Layer 8 of a small transformer language model trained on English Wikipedia (16 layers, counted from 0, width 64).
A neuron's activation on a vector x is GELU(gate . x) times (in . x), where the dot is the dot product.
The model reads these tokens: "." "5" "2" " in" ")" " m" "ach" "ine" " g" "un" "s" " (" "s" "our" "ces" " dis" "ag" "ree" ");" "\n" "\n" "=" " F" "rench" " sub" "m" "ar" "ine" " D" "ana" "é" " ="

The vector x that enters this layer's MLP at each token. A number n stands for (n - 500) times 0.0076.
0 ".": 752,433,414,489,327,735,529,615,590,651,716,422,646,373,718,557,385,384,433,559,278,564,688,428,480,522,619,317,380,543,855,589,609,401,564,458,627,116,444,514,482,520,425,397,606,530,339,543,343,727,529,610,398,649,609,248,673,630,517,511,652,682,514,380
1 "5": 508,346,469,798,309,604,268,531,562,640,742,306,338,494,564,630,469,381,343,581,399,218,495,444,369,294,574,445,575,472,768,624,497,575,559,637,582,316,596,615,416,507,561,530,741,393,573,590,479,466,300,699,676,381,495,202,632,577,636,478,462,714,682,203
2 "2": 565,529,752,782,566,638,281,468,537,604,656,412,474,436,576,601,527,366,436,566,470,275,585,510,412,413,338,482,503,411,807,547,636,500,517,680,553,412,546,582,379,546,493,494,790,546,504,642,498,421,176,631,495,376,481,30,696,728,702,525,453,648,644,186
3 " in": 390,471,513,450,566,735,526,440,151,790,529,302,516,238,707,440,445,687,540,642,614,450,529,319,580,565,488,382,198,422,671,529,462,338,521,536,620,258,561,432,451,513,226,321,764,494,675,668,463,472,473,494,403,550,664,496,676,658,683,587,405,607,627,423
4 ")": 453,463,482,538,355,684,480,723,474,470,711,210,569,186,876,517,425,587,452,737,419,556,490,403,469,544,464,373,350,327,644,596,358,503,431,537,491,367,442,475,368,631,517,557,509,519,412,659,301,526,239,717,595,748,500,261,502,437,684,850,732,475,646,404
5 " m": 556,457,579,567,209,531,398,388,283,665,545,291,662,262,672,524,451,277,741,525,638,439,502,53,309,540,437,224,269,325,783,500,437,537,533,341,632,549,665,449,491,435,414,483,446,587,730,483,263,500,587,456,469,352,596,447,504,374,706,476,588,605,561,425
6 "ach": 464,549,557,609,340,409,568,385,231,535,492,439,471,321,587,251,336,815,551,378,640,451,563,394,479,628,444,605,596,356,570,529,618,649,438,658,731,385,263,720,308,488,410,354,556,538,520,740,417,731,712,448,796,640,518,466,636,412,794,585,497,515,385,310
7 "ine": 673,464,747,678,327,481,239,410,436,489,492,373,498,577,570,372,466,600,264,506,427,362,761,556,597,449,646,377,550,324,744,505,409,523,564,811,551,386,640,480,625,363,170,597,577,655,581,417,279,587,435,594,620,634,432,251,625,426,833,635,510,616,479,263
8 " g": 649,345,491,480,382,608,572,484,274,671,722,127,731,597,766,444,447,445,691,601,559,412,647,333,465,544,554,467,443,234,737,438,452,529,477,444,630,735,525,429,662,558,393,379,466,314,635,800,498,292,422,531,260,398,447,274,548,534,589,559,706,661,464,326
9 "un": 658,267,622,702,579,443,566,477,282,445,512,338,532,461,662,525,387,324,550,605,707,340,591,339,759,373,344,483,531,373,556,779,455,377,489,347,426,420,363,498,512,556,441,452,903,557,747,642,366,665,650,570,512,372,511,537,728,624,761,861,461,387,398,582
10 "s": 656,293,619,760,323,455,384,460,446,556,791,397,446,429,772,622,312,288,453,632,273,475,688,391,551,762,507,398,369,534,670,401,484,488,446,510,604,467,449,456,346,552,394,447,549,537,674,732,553,485,576,498,514,427,376,384,600,534,906,515,508,702,294,442
11 " (": 517,299,472,735,314,662,553,817,370,667,637,334,536,375,796,535,427,516,562,697,427,406,684,482,700,460,502,396,47,217,632,774,441,655,431,588,674,303,428,495,454,536,361,451,585,554,540,365,382,777,315,553,514,512,422,394,393,441,500,637,453,474,557,447
12 "s": 590,478,485,556,155,599,308,415,215,617,738,385,338,395,539,567,363,352,613,430,384,411,550,168,510,756,409,465,455,448,680,326,529,560,400,290,574,398,587,427,308,676,471,423,505,683,603,784,406,578,424,452,350,371,466,457,504,320,676,513,619,790,351,245
13 "our": 635,452,656,691,201,636,573,496,406,579,545,227,339,385,434,440,403,474,472,479,500,387,691,523,484,375,546,566,692,348,612,792,608,436,534,425,468,181,289,607,349,403,423,626,650,510,691,525,413,614,568,294,488,440,503,588,565,516,780,561,391,728,331,180
14 "ces": 520,498,634,503,325,466,336,429,354,643,588,337,532,403,502,393,535,372,291,638,547,464,744,420,473,808,534,529,620,638,540,509,491,387,515,838,481,213,359,425,372,461,299,458,686,528,667,908,304,533,449,646,517,445,254,343,606,727,806,401,480,733,540,423
15 " dis": 551,345,435,620,403,632,480,518,299,566,358,222,772,339,564,323,477,631,548,436,667,411,526,253,642,632,556,302,359,401,774,522,459,509,509,481,504,333,598,303,526,205,212,407,405,493,684,640,505,573,566,311,579,329,343,499,524,841,560,319,627,699,584,447
16 "ag": 464,282,556,481,552,425,695,385,303,590,549,244,592,505,563,465,423,517,498,587,358,130,686,563,473,575,600,330,742,531,777,453,493,657,409,384,534,504,505,596,270,374,498,482,368,544,509,852,606,627,281,336,709,631,398,258,685,326,495,567,568,803,373,392
17 "ree": 615,469,558,778,505,422,413,452,453,448,454,408,659,576,550,362,434,355,401,645,671,512,818,585,546,529,409,419,742,373,548,598,314,466,658,804,563,378,569,337,467,564,398,491,642,286,686,661,542,568,376,752,550,412,443,409,589,521,905,910,413,685,471,379
18 ");": 479,443,659,464,380,578,491,684,319,489,607,233,507,434,678,606,356,323,520,588,569,548,617,508,483,569,403,515,281,202,541,522,439,560,513,647,432,269,303,357,434,572,460,469,386,637,316,665,398,615,264,793,575,774,502,268,449,563,725,764,626,375,777,553
19 "\n": 599,409,654,599,325,663,694,757,347,558,631,447,469,296,966,441,400,638,477,608,548,310,877,468,394,647,460,412,403,434,491,594,524,659,334,521,450,174,430,669,563,620,480,454,488,631,378,486,418,650,620,607,480,759,504,342,429,587,634,513,508,625,579,380
20 "\n": 448,371,465,541,501,644,641,847,432,563,520,494,533,238,959,451,471,565,505,546,432,556,928,490,374,634,476,371,401,556,558,701,547,600,373,377,366,163,430,546,598,580,518,380,583,576,480,632,364,558,551,714,460,514,642,698,457,547,730,407,506,593,550,289
21 "=": 445,433,275,585,291,598,607,413,323,486,602,460,706,268,734,634,527,715,483,583,558,486,666,548,606,675,452,599,458,413,567,576,456,731,352,538,330,255,335,470,314,491,573,329,666,582,650,385,605,664,317,610,371,730,683,474,322,579,689,400,624,691,742,357
22 " F": 591,397,577,425,243,619,419,466,375,672,474,364,736,532,633,428,392,495,523,295,379,436,668,490,516,638,513,460,395,325,772,594,256,642,590,255,324,607,649,755,640,723,296,356,686,401,499,588,236,621,510,617,312,438,292,452,378,557,689,566,526,738,499,334
23 "rench": 672,584,702,899,590,347,557,493,425,472,460,307,817,283,634,385,594,558,440,493,751,260,722,461,509,444,530,715,651,504,645,728,338,466,515,597,263,347,430,510,479,471,267,591,645,611,440,499,402,561,334,598,534,634,475,409,633,638,719,586,654,430,538,288
24 " sub": 489,513,463,739,345,675,627,345,203,622,367,294,585,436,696,388,482,497,426,475,792,417,605,371,549,677,439,146,255,287,658,594,411,594,545,522,421,340,525,461,588,315,411,385,218,598,684,385,548,662,618,595,337,392,375,511,596,603,714,441,649,720,396,548
25 "m": 432,372,509,519,249,489,501,468,432,497,647,331,679,391,569,442,437,240,822,499,694,517,395,27,480,378,585,310,627,414,645,528,424,637,536,371,626,524,556,707,450,490,441,473,572,551,503,742,432,604,197,363,529,453,561,600,628,134,785,476,513,701,326,392
26 "ar": 445,470,620,646,291,473,623,501,462,563,507,555,455,434,568,199,326,841,676,473,445,361,655,456,542,441,597,770,783,258,605,664,496,461,576,406,729,476,359,688,299,443,322,285,664,430,447,554,493,321,417,631,639,531,441,320,657,319,726,513,619,510,356,325
27 "ine": 734,473,731,716,598,390,256,445,447,524,432,488,491,435,589,424,421,589,376,578,551,291,873,543,592,495,569,329,648,431,686,499,339,586,589,905,505,333,668,382,548,382,209,618,620,629,525,402,341,585,336,664,499,583,455,335,653,371,760,562,570,624,493,296
28 " D": 439,500,476,624,414,541,532,505,360,800,470,351,532,434,708,516,408,267,439,380,460,293,675,346,404,722,421,200,333,304,678,619,324,690,579,468,534,704,615,840,579,687,189,513,501,307,635,530,548,326,406,489,429,501,371,461,417,573,683,561,570,743,565,420
29 "ana": 470,395,454,808,429,428,460,472,613,541,390,478,492,283,569,400,453,361,566,602,555,406,564,325,430,686,322,680,704,427,750,554,243,588,593,835,503,365,516,678,399,489,353,470,823,507,543,600,294,559,228,440,598,665,380,442,601,750,728,682,690,546,409,296
30 "é": 518,670,658,617,627,441,659,405,408,624,349,248,458,497,439,310,341,498,473,614,447,367,747,519,607,596,474,247,416,299,649,650,609,626,650,888,368,455,498,776,552,391,378,389,601,444,457,414,358,667,168,510,506,549,373,281,669,643,635,490,700,687,364,459
31 " =": 391,285,560,673,269,593,598,450,310,798,574,173,564,344,733,661,543,703,528,795,463,425,664,616,532,488,507,398,489,278,567,392,453,384,670,535,413,337,486,493,349,417,343,512,539,643,402,438,483,615,574,772,443,791,345,609,435,360,640,334,623,280,637,470

Each question shows the input weights of one neuron of the MLP. A number n stands for (n - 500) times 0.00085.

n114 gate: 635,628,587,485,367,654,579,604,412,664,481,515,465,247,460,352,371,377,652,771,391,550,309,721,215,560,398,637,453,685,354,695,464,422,500,814,518,541,488,576,512,695,460,623,627,604,588,419,579,828,445,574,588,449,561,589,350,470,263,314,466,360,329,334
n114 in: 590,418,426,607,429,425,328,338,416,530,544,586,346,486,418,536,451,845,227,387,330,708,618,521,349,505,434,555,502,479,472,512,586,336,575,452,442,511,317,545,469,735,527,650,600,603,315,370,418,474,256,510,278,756,534,656,572,536,452,806,427,733,485,569
It fires most on token 13 "our"

n17 gate: 751,401,603,575,717,409,345,441,710,330,304,518,511,706,806,656,294,606,405,480,651,337,488,361,484,510,727,518,383,321,530,435,722,578,504,582,678,417,549,461,426,417,632,622,567,392,481,523,571,514,536,174,400,360,568,612,304,647,452,562,439,324,530,723
n17 in: 622,248,460,565,311,432,535,607,540,421,645,636,326,442,612,523,560,585,454,456,356,780,474,463,605,542,486,692,541,353,447,483,537,438,490,711,533,486,524,586,756,548,358,342,743,898,613,585,259,439,515,545,733,252,639,429,511,492,548,428,563,480,574,448
It fires most on token 9 "un"

n50 gate: 425,445,508,563,792,448,659,405,524,646,605,630,347,403,408,249,392,420,349,487,239,569,721,588,395,264,506,461,454,225,402,249,565,291,383,791,338,715,719,610,475,353,517,386,455,546,439,411,398,394,500,705,552,420,468,605,306,630,333,537,464,513,519,402
n50 in: 512,218,451,539,597,523,401,623,366,492,753,683,514,395,492,511,385,536,463,579,542,531,566,480,698,479,572,431,524,604,586,380,430,393,608,646,627,635,516,398,493,602,471,560,385,697,604,425,778,636,289,770,475,502,567,466,357,678,592,393,541,435,627,450
It fires most on token 27 "ine"

n74 gate: 370,477,628,491,548,454,624,262,369,464,666,628,577,399,424,406,404,610,461,569,555,638,440,371,446,644,388,645,333,529,677,315,383,589,600,595,484,540,479,611,632,589,67,451,596,590,514,427,402,440,469,788,513,389,355,534,390,519,402,536,616,452,325,566
n74 in: 425,682,411,719,187,474,445,316,581,581,302,339,519,578,443,470,389,262,446,308,669,446,530,632,325,400,495,348,507,552,462,404,737,583,452,409,704,315,245,500,581,583,482,414,728,631,404,533,565,490,505,608,780,615,414,462,480,544,535,306,458,362,623,376
It fires most on token 6 "ach"

n46 gate: 567,334,608,568,691,523,644,494,639,513,504,632,538,538,511,421,445,348,233,357,513,695,409,598,633,282,478,473,512,525,449,502,576,556,390,570,599,341,739,628,682,599,314,487,388,535,310,570,341,385,558,486,496,764,580,452,445,462,523,753,590,471,517,688
n46 in: 665,397,394,549,549,708,188,464,473,474,627,375,504,309,643,558,552,542,586,714,697,807,475,444,464,722,488,693,565,533,555,362,630,589,416,422,553,245,611,490,537,473,286,522,552,594,623,367,526,232,463,473,470,590,604,506,619,559,435,518,385,474,382,573
It fires most on token 0 "."

n99 gate: 510,553,479,710,583,425,469,216,471,422,574,629,310,382,640,891,472,504,444,624,489,592,522,435,392,528,553,551,473,415,695,541,304,423,280,401,416,489,322,504,633,561,383,674,492,658,354,260,624,482,502,459,557,708,550,290,632,436,474,679,452,447,485,326
n99 in: 452,490,385,608,494,594,528,488,585,682,641,487,486,706,587,551,368,391,643,634,544,308,444,366,495,343,607,510,131,684,330,726,452,525,551,471,314,634,623,477,426,294,668,449,643,486,407,410,462,596,501,276,528,393,604,272,647,781,359,582,585,544,518,557
On which two tokens does it fire most, strongest first? 2 "2", 1 "5"

n63 gate: 319,420,327,480,597,377,429,635,763,542,555,193,492,613,631,419,565,386,546,404,354,363,369,552,540,585,688,498,541,744,456,373,484,558,757,337,654,267,287,574,443,457,404,560,449,534,589,632,453,551,474,572,373,398,439,569,283,474,441,320,725,614,550,703
n63 in: 339,433,534,570,669,383,639,516,539,533,414,310,388,387,470,512,390,293,423,691,551,737,432,594,286,541,418,334,460,291,588,317,572,687,455,324,619,416,566,511,361,566,303,605,342,350,634,610,376,575,356,618,532,488,407,440,506,465,429,451,359,465,635,431
On which token does it fire most, and how strongly? 16 "ag", at about 0.81

n67 gate: 613,779,633,223,374,656,482,595,381,590,301,370,446,459,403,675,607,368,661,453,646,691,332,519,631,453,286,509,550,513,581,492,455,245,375,371,664,459,538,489,379,562,370,476,519,227,427,413,411,655,369,255,464,685,487,575,424,343,417,384,342,658,557,326
n67 in: 565,358,394,730,670,578,369,389,594,483,666,582,598,476,570,449,306,337,469,523,394,293,596,614,541,569,501,607,248,493,377,576,369,600,475,645,735,640,516,586,462,579,277,549,552,568,316,473,352,540,554,552,643,517,478,635,712,450,368,708,532,604,413,463
It fires most on token 22 " F"

n60 gate: 543,696,585,624,731,386,612,545,372,462,427,528,546,682,453,535,402,399,658,528,347,562,542,411,343,596,465,489,377,530,395,455,439,356,504,554,714,430,386,403,480,544,396,455,324,431,364,742,540,611,474,500,532,591,357,656,786,334,403,373,590,785,492,416
n60 in: 358,401,404,403,591,523,574,703,585,465,619,510,482,239,505,356,530,620,309,344,387,527,466,467,566,570,431,420,535,318,686,508,504,365,434,504,548,640,360,336,634,650,621,381,673,649,580,534,373,292,481,272,594,506,692,619,204,308,595,676,537,590,475,510
It fires most on token 12 "s"

n88 gate: 593,657,347,376,645,773,372,604,706,528,286,383,626,396,521,562,544,421,464,396,171,759,607,384,510,622,562,706,450,733,561,666,487,410,610,492,510,660,516,382,288,566,425,550,295,714,580,424,518,580,190,731,284,549,471,490,458,438,500,345,425,617,588,627
n88 in: 714,366,525,444,815,489,416,350,340,444,510,631,613,446,534,400,499,780,437,356,367,454,257,800,241,699,532,686,526,361,584,488,650,450,388,509,616,466,540,522,519,502,407,461,574,388,603,678,514,613,516,452,686,489,516,576,285,576,412,525,296,654,536,362
It fires most on token 25 "m"

n76 gate: 350,552,333,441,476,472,577,679,338,503,535,544,570,266,405,717,353,406,494,347,434,512,410,649,672,442,748,643,499,393,549,464,302,360,640,606,497,408,449,443,504,613,497,602,378,579,259,501,388,540,618,244,450,472,568,639,507,243,288,564,425,289,569,500
n76 in: 719,415,404,265,262,659,547,443,458,571,629,707,571,439,341,698,567,596,491,540,606,335,500,416,705,388,834,404,505,642,441,651,454,464,494,687,465,441,528,652,554,404,336,452,245,486,538,602,404,422,392,572,360,688,516,486,605,668,323,492,439,425,564,374
On which token does it fire most, and how strongly? 31 " =", at about 0.18

n125 gate: 432,479,473,425,378,887,376,476,678,345,433,540,607,456,603,286,326,581,420,478,496,668,304,513,488,682,423,906,546,226,491,384,619,567,487,547,682,438,481,575,404,362,414,290,545,402,511,342,714,478,578,404,386,281,459,324,280,384,441,500,523,591,518,623
n125 in: 702,650,720,622,415,351,632,659,508,482,380,448,543,624,779,443,679,588,476,555,335,582,274,586,636,663,492,383,571,300,541,528,490,691,193,796,392,441,457,392,259,378,547,315,601,443,848,497,490,231,492,593,574,500,411,572,481,694,461,536,225,559,544,397
It fires most on token 21 "="

n64 gate: 436,371,526,420,561,439,693,683,715,397,375,531,226,679,417,415,608,507,412,500,270,570,449,694,417,446,480,702,408,460,680,608,565,318,586,345,652,370,658,581,756,449,422,456,544,325,409,516,472,709,531,715,397,572,383,927,435,355,423,423,582,552,466,585
n64 in: 670,527,739,415,738,554,617,554,492,291,672,566,576,299,433,604,251,637,514,660,224,515,519,782,516,480,377,378,601,730,353,433,461,674,579,413,274,474,513,719,503,516,489,577,279,416,398,426,744,703,416,562,374,483,302,678,732,624,606,550,25,420,740,326
It fires most on token 20 "\n"

n19 gate: 560,587,346,553,421,649,883,573,518,517,373,757,475,585,431,409,354,634,605,522,266,605,450,415,583,592,428,697,321,349,619,507,397,352,515,610,630,559,671,564,559,569,472,695,352,634,724,462,435,499,366,679,329,421,338,501,527,477,610,538,463,324,401,441
n19 in: 726,482,493,387,715,463,339,659,605,787,492,443,611,561,608,403,485,399,633,356,527,616,622,498,705,465,440,510,523,548,601,370,330,450,502,500,536,375,557,558,464,594,545,418,680,481,852,332,644,480,466,672,223,543,478,538,358,327,408,683,632,473,652,619
It fires most on token 11 " ("

n7 gate: 482,557,471,493,468,405,539,536,497,443,430,576,517,305,448,338,492,496,548,674,640,467,579,760,364,385,485,474,528,447,673,398,281,559,621,408,367,421,759,580,399,554,574,325,592,432,511,480,613,610,485,607,583,531,517,688,437,408,434,399,616,460,511,175
n7 in: 688,287,190,425,483,509,464,302,655,572,241,427,437,567,470,351,643,361,688,524,454,522,720,419,644,473,677,754,508,439,264,468,534,622,484,422,505,561,527,442,236,616,341,283,614,521,440,283,540,540,687,444,528,510,541,459,501,586,592,412,604,521,585,545
On which two tokens does it fire most, strongest first? 21 "=", 26 "ar"

n92 gate: 332,549,401,477,599,743,303,411,515,309,456,806,631,474,443,351,359,529,492,582,617,276,450,400,431,436,413,361,577,519,507,476,481,580,695,460,387,628,412,281,680,612,522,617,428,491,496,472,553,233,532,402,572,629,245,640,348,620,869,605,453,619,585,407
n92 in: 352,681,466,483,655,391,623,408,618,661,620,253,289,437,595,447,480,439,483,463,396,500,395,374,240,563,399,574,535,455,400,326,575,733,426,421,662,641,277,525,598,609,298,285,556,420,433,572,419,447,587,365,634,410,496,336,439,500,539,313,541,533,213,567
It fires most on token 28 " D"

n106 gate: 413,619,475,622,240,559,456,469,604,492,637,613,466,487,331,482,423,551,672,644,411,428,477,450,493,463,630,442,548,511,482,475,682,199,684,279,564,439,388,601,685,537,338,537,543,539,388,630,506,389,579,614,556,286,513,532,462,406,275,766,246,318,537,588
n106 in: 566,428,268,321,609,243,443,463,448,452,478,715,488,164,380,363,782,676,636,305,528,529,363,427,618,461,257,353,612,453,492,630,459,573,474,537,617,525,384,433,500,602,468,363,594,667,657,498,496,429,447,557,502,537,367,596,419,362,471,567,559,397,543,462
It fires most on token 26 "ar"

n65 gate: 508,446,438,623,525,717,493,464,709,710,191,548,619,635,578,380,357,356,493,584,285,490,624,325,366,541,529,818,455,372,609,257,752,443,445,653,349,741,689,429,496,352,423,276,539,330,276,297,544,476,477,639,613,321,327,688,585,723,502,721,412,560,508,603
n65 in: 569,560,574,827,392,545,546,504,267,320,409,217,438,453,530,455,522,512,523,559,552,459,303,633,649,497,543,550,622,397,709,405,490,585,502,676,506,576,485,476,423,762,709,596,607,495,399,612,503,437,648,388,515,509,565,322,669,528,345,718,546,243,326,486
It fires most on token 29 "ana"

n66 gate: 706,525,378,505,588,438,501,518,707,493,415,556,302,661,319,358,586,657,379,593,466,463,350,527,399,623,706,692,433,201,561,493,425,522,402,442,605,493,384,512,473,680,409,449,636,554,669,578,408,635,594,771,612,493,511,823,446,492,452,424,737,254,481,570
n66 in: 484,683,688,414,357,610,637,579,481,500,625,456,417,542,484,665,589,379,610,534,405,553,611,482,559,315,388,421,528,265,360,585,484,605,465,408,542,322,494,451,643,624,610,756,563,263,549,560,367,347,556,568,297,354,579,655,389,314,518,490,430,571,371,594
It fires most on token 15 " dis"

n32 gate: 264,472,428,516,488,429,521,628,511,445,433,330,655,416,512,577,545,489,703,350,579,391,587,403,384,570,176,621,322,681,668,588,531,404,481,527,422,621,458,435,624,553,513,668,752,449,331,511,479,629,552,551,271,405,725,454,617,546,296,562,518,497,495,644
n32 in: 749,444,622,551,490,433,407,657,617,592,393,561,785,518,514,553,518,670,481,384,380,478,387,434,553,379,676,600,517,397,401,483,544,605,354,462,312,386,576,764,355,267,612,632,617,519,612,738,476,461,360,465,501,572,518,407,396,658,669,609,550,473,493,744
On which two tokens does it fire most, strongest first? 23 "rench", 9 "un"

n93 gate: 506,588,421,583,646,424,421,386,498,511,477,574,505,389,637,429,401,388,367,482,354,594,436,502,423,208,349,395,484,297,529,589,564,651,464,605,323,528,738,362,565,420,491,509,510,331,420,327,462,388,135,263,474,659,841,635,653,550,575,451,560,478,683,585
n93 in: 469,649,460,335,648,450,558,507,446,245,658,596,328,579,346,484,518,648,317,533,756,301,618,261,456,616,529,446,472,709,497,211,444,408,658,208,479,619,403,688,421,452,366,443,622,547,380,524,449,470,501,554,619,445,597,273,512,449,590,651,365,536,614,305
It fires most on token 2 "2"

n118 gate: 796,773,283,394,648,445,391,359,408,49,543,682,606,354,282,651,369,517,644,571,415,515,586,467,497,311,333,319,234,304,537,466,333,561,443,301,476,572,421,712,490,530,564,675,568,318,465,664,569,368,374,608,632,343,68,458,394,439,562,515,593,488,665,321
n118 in: 295,511,511,601,378,592,643,132,486,416,556,254,776,424,450,505,411,648,537,428,469,613,561,640,601,349,388,403,563,411,452,496,399,727,372,618,454,518,736,454,659,547,398,451,500,430,273,304,664,389,658,216,704,713,393,591,702,766,607,660,420,539,367,675
It fires most on token 28 " D"

n8 gate: 484,516,535,617,714,521,590,425,389,731,295,701,427,564,271,367,444,664,457,467,656,848,638,290,509,550,451,560,371,516,205,664,731,740,494,623,589,527,414,275,222,502,545,522,393,481,447,431,261,606,366,439,409,240,318,476,435,457,398,357,432,283,388,247
n8 in: 480,349,374,783,502,575,589,325,624,504,501,399,433,663,580,182,673,663,518,517,262,671,513,495,615,485,494,237,433,112,563,276,455,634,557,426,555,513,626,610,759,580,520,556,311,707,554,480,420,363,582,626,596,594,417,601,356,436,622,770,343,495,682,728
On which two tokens does it fire most, strongest first? 11 " (", 24 " sub"

n36 gate: 650,395,569,481,541,376,729,543,556,348,630,175,565,622,524,462,471,604,426,448,466,516,463,358,663,559,669,509,469,405,599,249,520,515,455,613,549,337,485,731,564,464,521,328,570,630,412,518,444,335,204,478,658,457,389,357,436,497,499,489,540,177,509,719
n36 in: 668,389,581,521,642,439,472,548,501,353,491,531,192,522,419,452,537,395,603,235,511,580,339,305,546,245,400,573,283,342,477,528,374,377,488,473,517,379,555,325,692,431,575,362,558,522,365,410,507,624,407,521,725,606,328,522,575,619,581,579,643,669,271,440
On which two tokens does it fire most, strongest first? 18 ");", 30 "é"

n13 gate: 446,380,688,597,493,290,774,561,600,459,494,478,493,533,490,571,346,555,349,480,429,352,360,678,651,292,672,273,584,248,395,351,597,638,429,431,489,478,498,614,594,675,377,772,262,415,547,180,625,405,724,360,642,469,419,335,398,806,638,413,683,441,529,442
n13 in: 479,574,602,374,503,495,560,482,620,510,396,663,606,474,516,527,568,518,517,466,440,756,708,309,329,505,328,551,508,445,450,446,411,413,525,310,326,789,469,532,604,482,347,445,727,680,438,163,452,352,603,489,598,677,585,446,574,687,681,343,429,652,526,510
It fires most on token 28 " D"

n11 gate: 317,626,481,406,478,436,482,404,608,492,299,624,579,342,648,368,417,601,315,660,394,404,473,443,513,458,421,466,649,619,360,374,556,500,626,504,711,495,507,462,630,393,755,488,750,383,426,485,563,596,380,493,668,575,681,441,574,636,260,487,516,603,734,405
n11 in: 523,626,580,394,595,427,545,574,530,523,460,483,570,477,630,222,347,628,592,467,519,496,456,292,637,687,490,498,501,501,454,512,471,375,634,524,548,440,503,399,355,749,594,474,608,477,516,481,610,649,397,670,463,693,691,529,442,534,439,288,709,631,470,607
On which token does it fire most, and how strongly? 21 "=", at about 0.61

n3 gate: 276,483,643,543,425,528,546,418,592,549,554,657,395,428,524,274,517,431,336,547,293,465,507,385,650,227,612,392,356,505,381,339,300,484,640,276,339,345,397,535,644,384,526,615,403,545,493,602,510,617,433,555,544,492,692,399,491,787,719,329,427,212,662,444
n3 in: 419,513,562,191,473,666,504,573,695,572,442,564,587,316,500,440,471,510,377,396,585,191,352,375,559,662,514,568,549,731,548,494,501,488,778,418,480,345,629,353,171,414,643,392,520,646,568,482,633,474,471,641,327,502,562,535,559,588,309,649,619,302,485,487
It fires most on token 3 " in"

n48 gate: 626,447,484,525,530,695,363,517,479,452,401,590,526,541,452,451,707,616,651,536,622,608,246,791,665,608,412,647,549,588,704,430,498,520,562,563,645,571,432,504,693,500,684,350,474,388,558,576,540,238,434,331,489,820,472,301,533,494,453,662,405,357,555,497
n48 in: 433,344,312,555,411,442,569,189,489,569,870,587,480,474,425,376,594,483,509,470,255,503,600,564,532,516,534,327,333,543,325,524,539,556,600,620,501,550,317,536,467,439,646,626,406,481,322,801,338,387,536,539,667,463,557,242,391,652,662,620,522,451,552,741
It fires most on token 23 "rench"

n117 gate: 611,576,534,525,646,536,610,566,609,388,314,636,606,479,304,597,336,694,377,713,573,321,575,423,411,555,542,468,269,473,759,361,174,474,445,304,484,373,433,639,499,338,726,520,480,483,587,396,292,212,722,473,440,606,473,725,379,508,600,545,553,724,304,496
n117 in: 618,440,629,361,788,453,796,483,556,529,404,482,658,401,369,555,584,426,608,625,539,424,482,473,784,565,355,380,542,511,795,378,196,601,502,420,529,467,650,505,444,286,644,598,457,635,440,311,316,474,485,574,272,582,481,544,554,694,681,375,411,533,362,452
It fires most on token 24 " sub"

n102 gate: 274,560,765,544,665,481,485,593,476,529,444,437,554,339,508,658,389,488,621,386,430,526,733,500,351,329,676,720,371,535,566,432,621,601,591,643,653,300,336,372,657,425,403,555,360,334,362,431,631,509,564,533,575,371,499,422,425,395,648,397,376,483,496,798
n102 in: 256,177,599,788,502,818,263,513,601,210,599,348,495,518,680,399,571,532,365,366,452,815,490,496,402,440,529,380,482,605,562,480,427,570,317,403,350,416,370,461,355,417,380,430,554,511,429,514,375,469,429,324,568,589,663,417,443,494,441,592,571,575,280,674
It fires most on token 18 ");"

n108 gate: 532,730,594,360,293,442,330,432,551,400,454,196,239,592,422,542,295,503,526,545,557,431,303,444,383,549,527,597,481,470,736,448,387,553,592,611,543,630,203,552,504,745,381,553,541,632,468,432,421,476,506,592,417,483,477,614,523,522,497,523,522,482,566,525
n108 in: 609,719,654,527,286,538,436,525,537,682,391,424,465,450,415,467,444,317,605,611,682,319,560,662,408,741,337,507,560,445,545,414,536,536,652,409,710,384,641,588,452,551,453,529,635,546,464,352,624,524,549,563,609,263,421,515,439,639,372,320,643,446,545,496
It fires most on token 12 "s"

n35 gate: 364,370,535,681,712,395,512,580,716,320,629,535,294,506,249,514,653,667,838,437,423,355,136,483,501,421,315,324,342,686,477,420,334,546,322,664,353,619,575,382,679,569,432,456,396,456,494,738,518,622,508,485,474,616,444,448,369,578,589,660,391,659,371,400
n35 in: 430,668,417,346,363,557,564,460,437,477,469,723,684,431,636,316,275,559,492,590,615,606,526,464,236,517,567,515,558,508,456,375,851,501,674,379,738,232,277,386,488,656,573,590,700,519,430,408,379,405,292,424,335,425,418,615,511,377,413,657,513,613,527,745
On which token does it fire most, and how strongly? 7 "ine", at about 0.23

n122 gate: 419,444,374,597,530,661,261,744,618,556,357,533,466,478,463,540,549,443,506,248,464,583,532,575,678,672,647,738,407,526,510,313,515,422,539,375,571,506,510,571,575,508,718,518,580,400,576,464,468,487,453,738,554,286,456,595,575,462,568,403,763,519,493,631
n122 in: 567,576,460,613,402,568,687,484,536,633,664,448,463,318,544,469,629,427,625,389,492,544,531,406,477,627,332,618,509,510,763,464,606,723,603,576,615,552,608,207,501,377,702,636,562,379,285,434,290,493,575,534,510,411,316,600,587,579,512,523,324,408,344,504
On which token does it fire most, and how strongly? 12 "s", at about 0.15

n22 gate: 667,252,703,655,534,513,488,518,489,516,378,482,391,410,378,479,433,357,620,571,267,594,573,447,452,320,452,291,481,864,692,257,397,574,244,559,554,471,600,321,463,678,399,681,389,800,280,373,607,306,472,482,615,348,292,451,521,490,531,426,385,450,280,390
n22 in: 703,477,653,498,549,590,794,487,432,524,395,471,339,562,495,277,546,484,456,324,425,815,404,562,570,242,313,437,557,542,494,727,666,657,362,533,678,671,478,569,498,609,519,548,448,561,461,520,418,303,330,630,472,670,235,472,601,522,538,633,446,501,529,431
On which two tokens does it fire most, strongest first? 2 "2", 7 "ine"

n109 gate: 518,539,538,651,703,517,540,440,485,751,592,446,474,445,360,473,504,413,395,544,729,351,399,549,405,493,594,432,579,618,474,656,509,359,647,483,328,651,546,328,460,466,479,332,507,525,284,379,472,566,318,388,486,573,644,374,341,604,332,836,519,574,320,503
n109 in: 535,556,613,669,388,555,550,668,218,651,585,564,444,674,416,419,411,460,376,527,394,469,322,467,483,491,435,449,589,426,738,340,559,475,634,389,577,563,464,527,490,478,341,610,454,304,395,682,454,438,499,591,328,504,391,717,707,784,465,503,591,420,487,471
On which two tokens does it fire most, strongest first? 30 "é", 2 "2"

n69 gate: 609,615,502,680,509,491,466,308,441,527,506,444,586,550,452,513,485,518,457,568,602,464,523,158,536,541,465,510,294,412,642,447,305,627,491,560,471,559,489,390,582,598,543,421,819,464,485,483,454,506,525,540,439,511,368,506,565,316,574,580,633,416,585,672
n69 in: 252,478,592,340,335,483,520,185,548,483,550,579,483,533,788,564,251,445,456,711,491,588,377,605,432,202,598,513,716,548,387,187,425,606,501,471,571,666,495,709,512,677,367,742,496,609,540,537,325,621,593,445,436,565,537,227,399,402,542,446,512,343,484,504
It fires most on token 25 "m"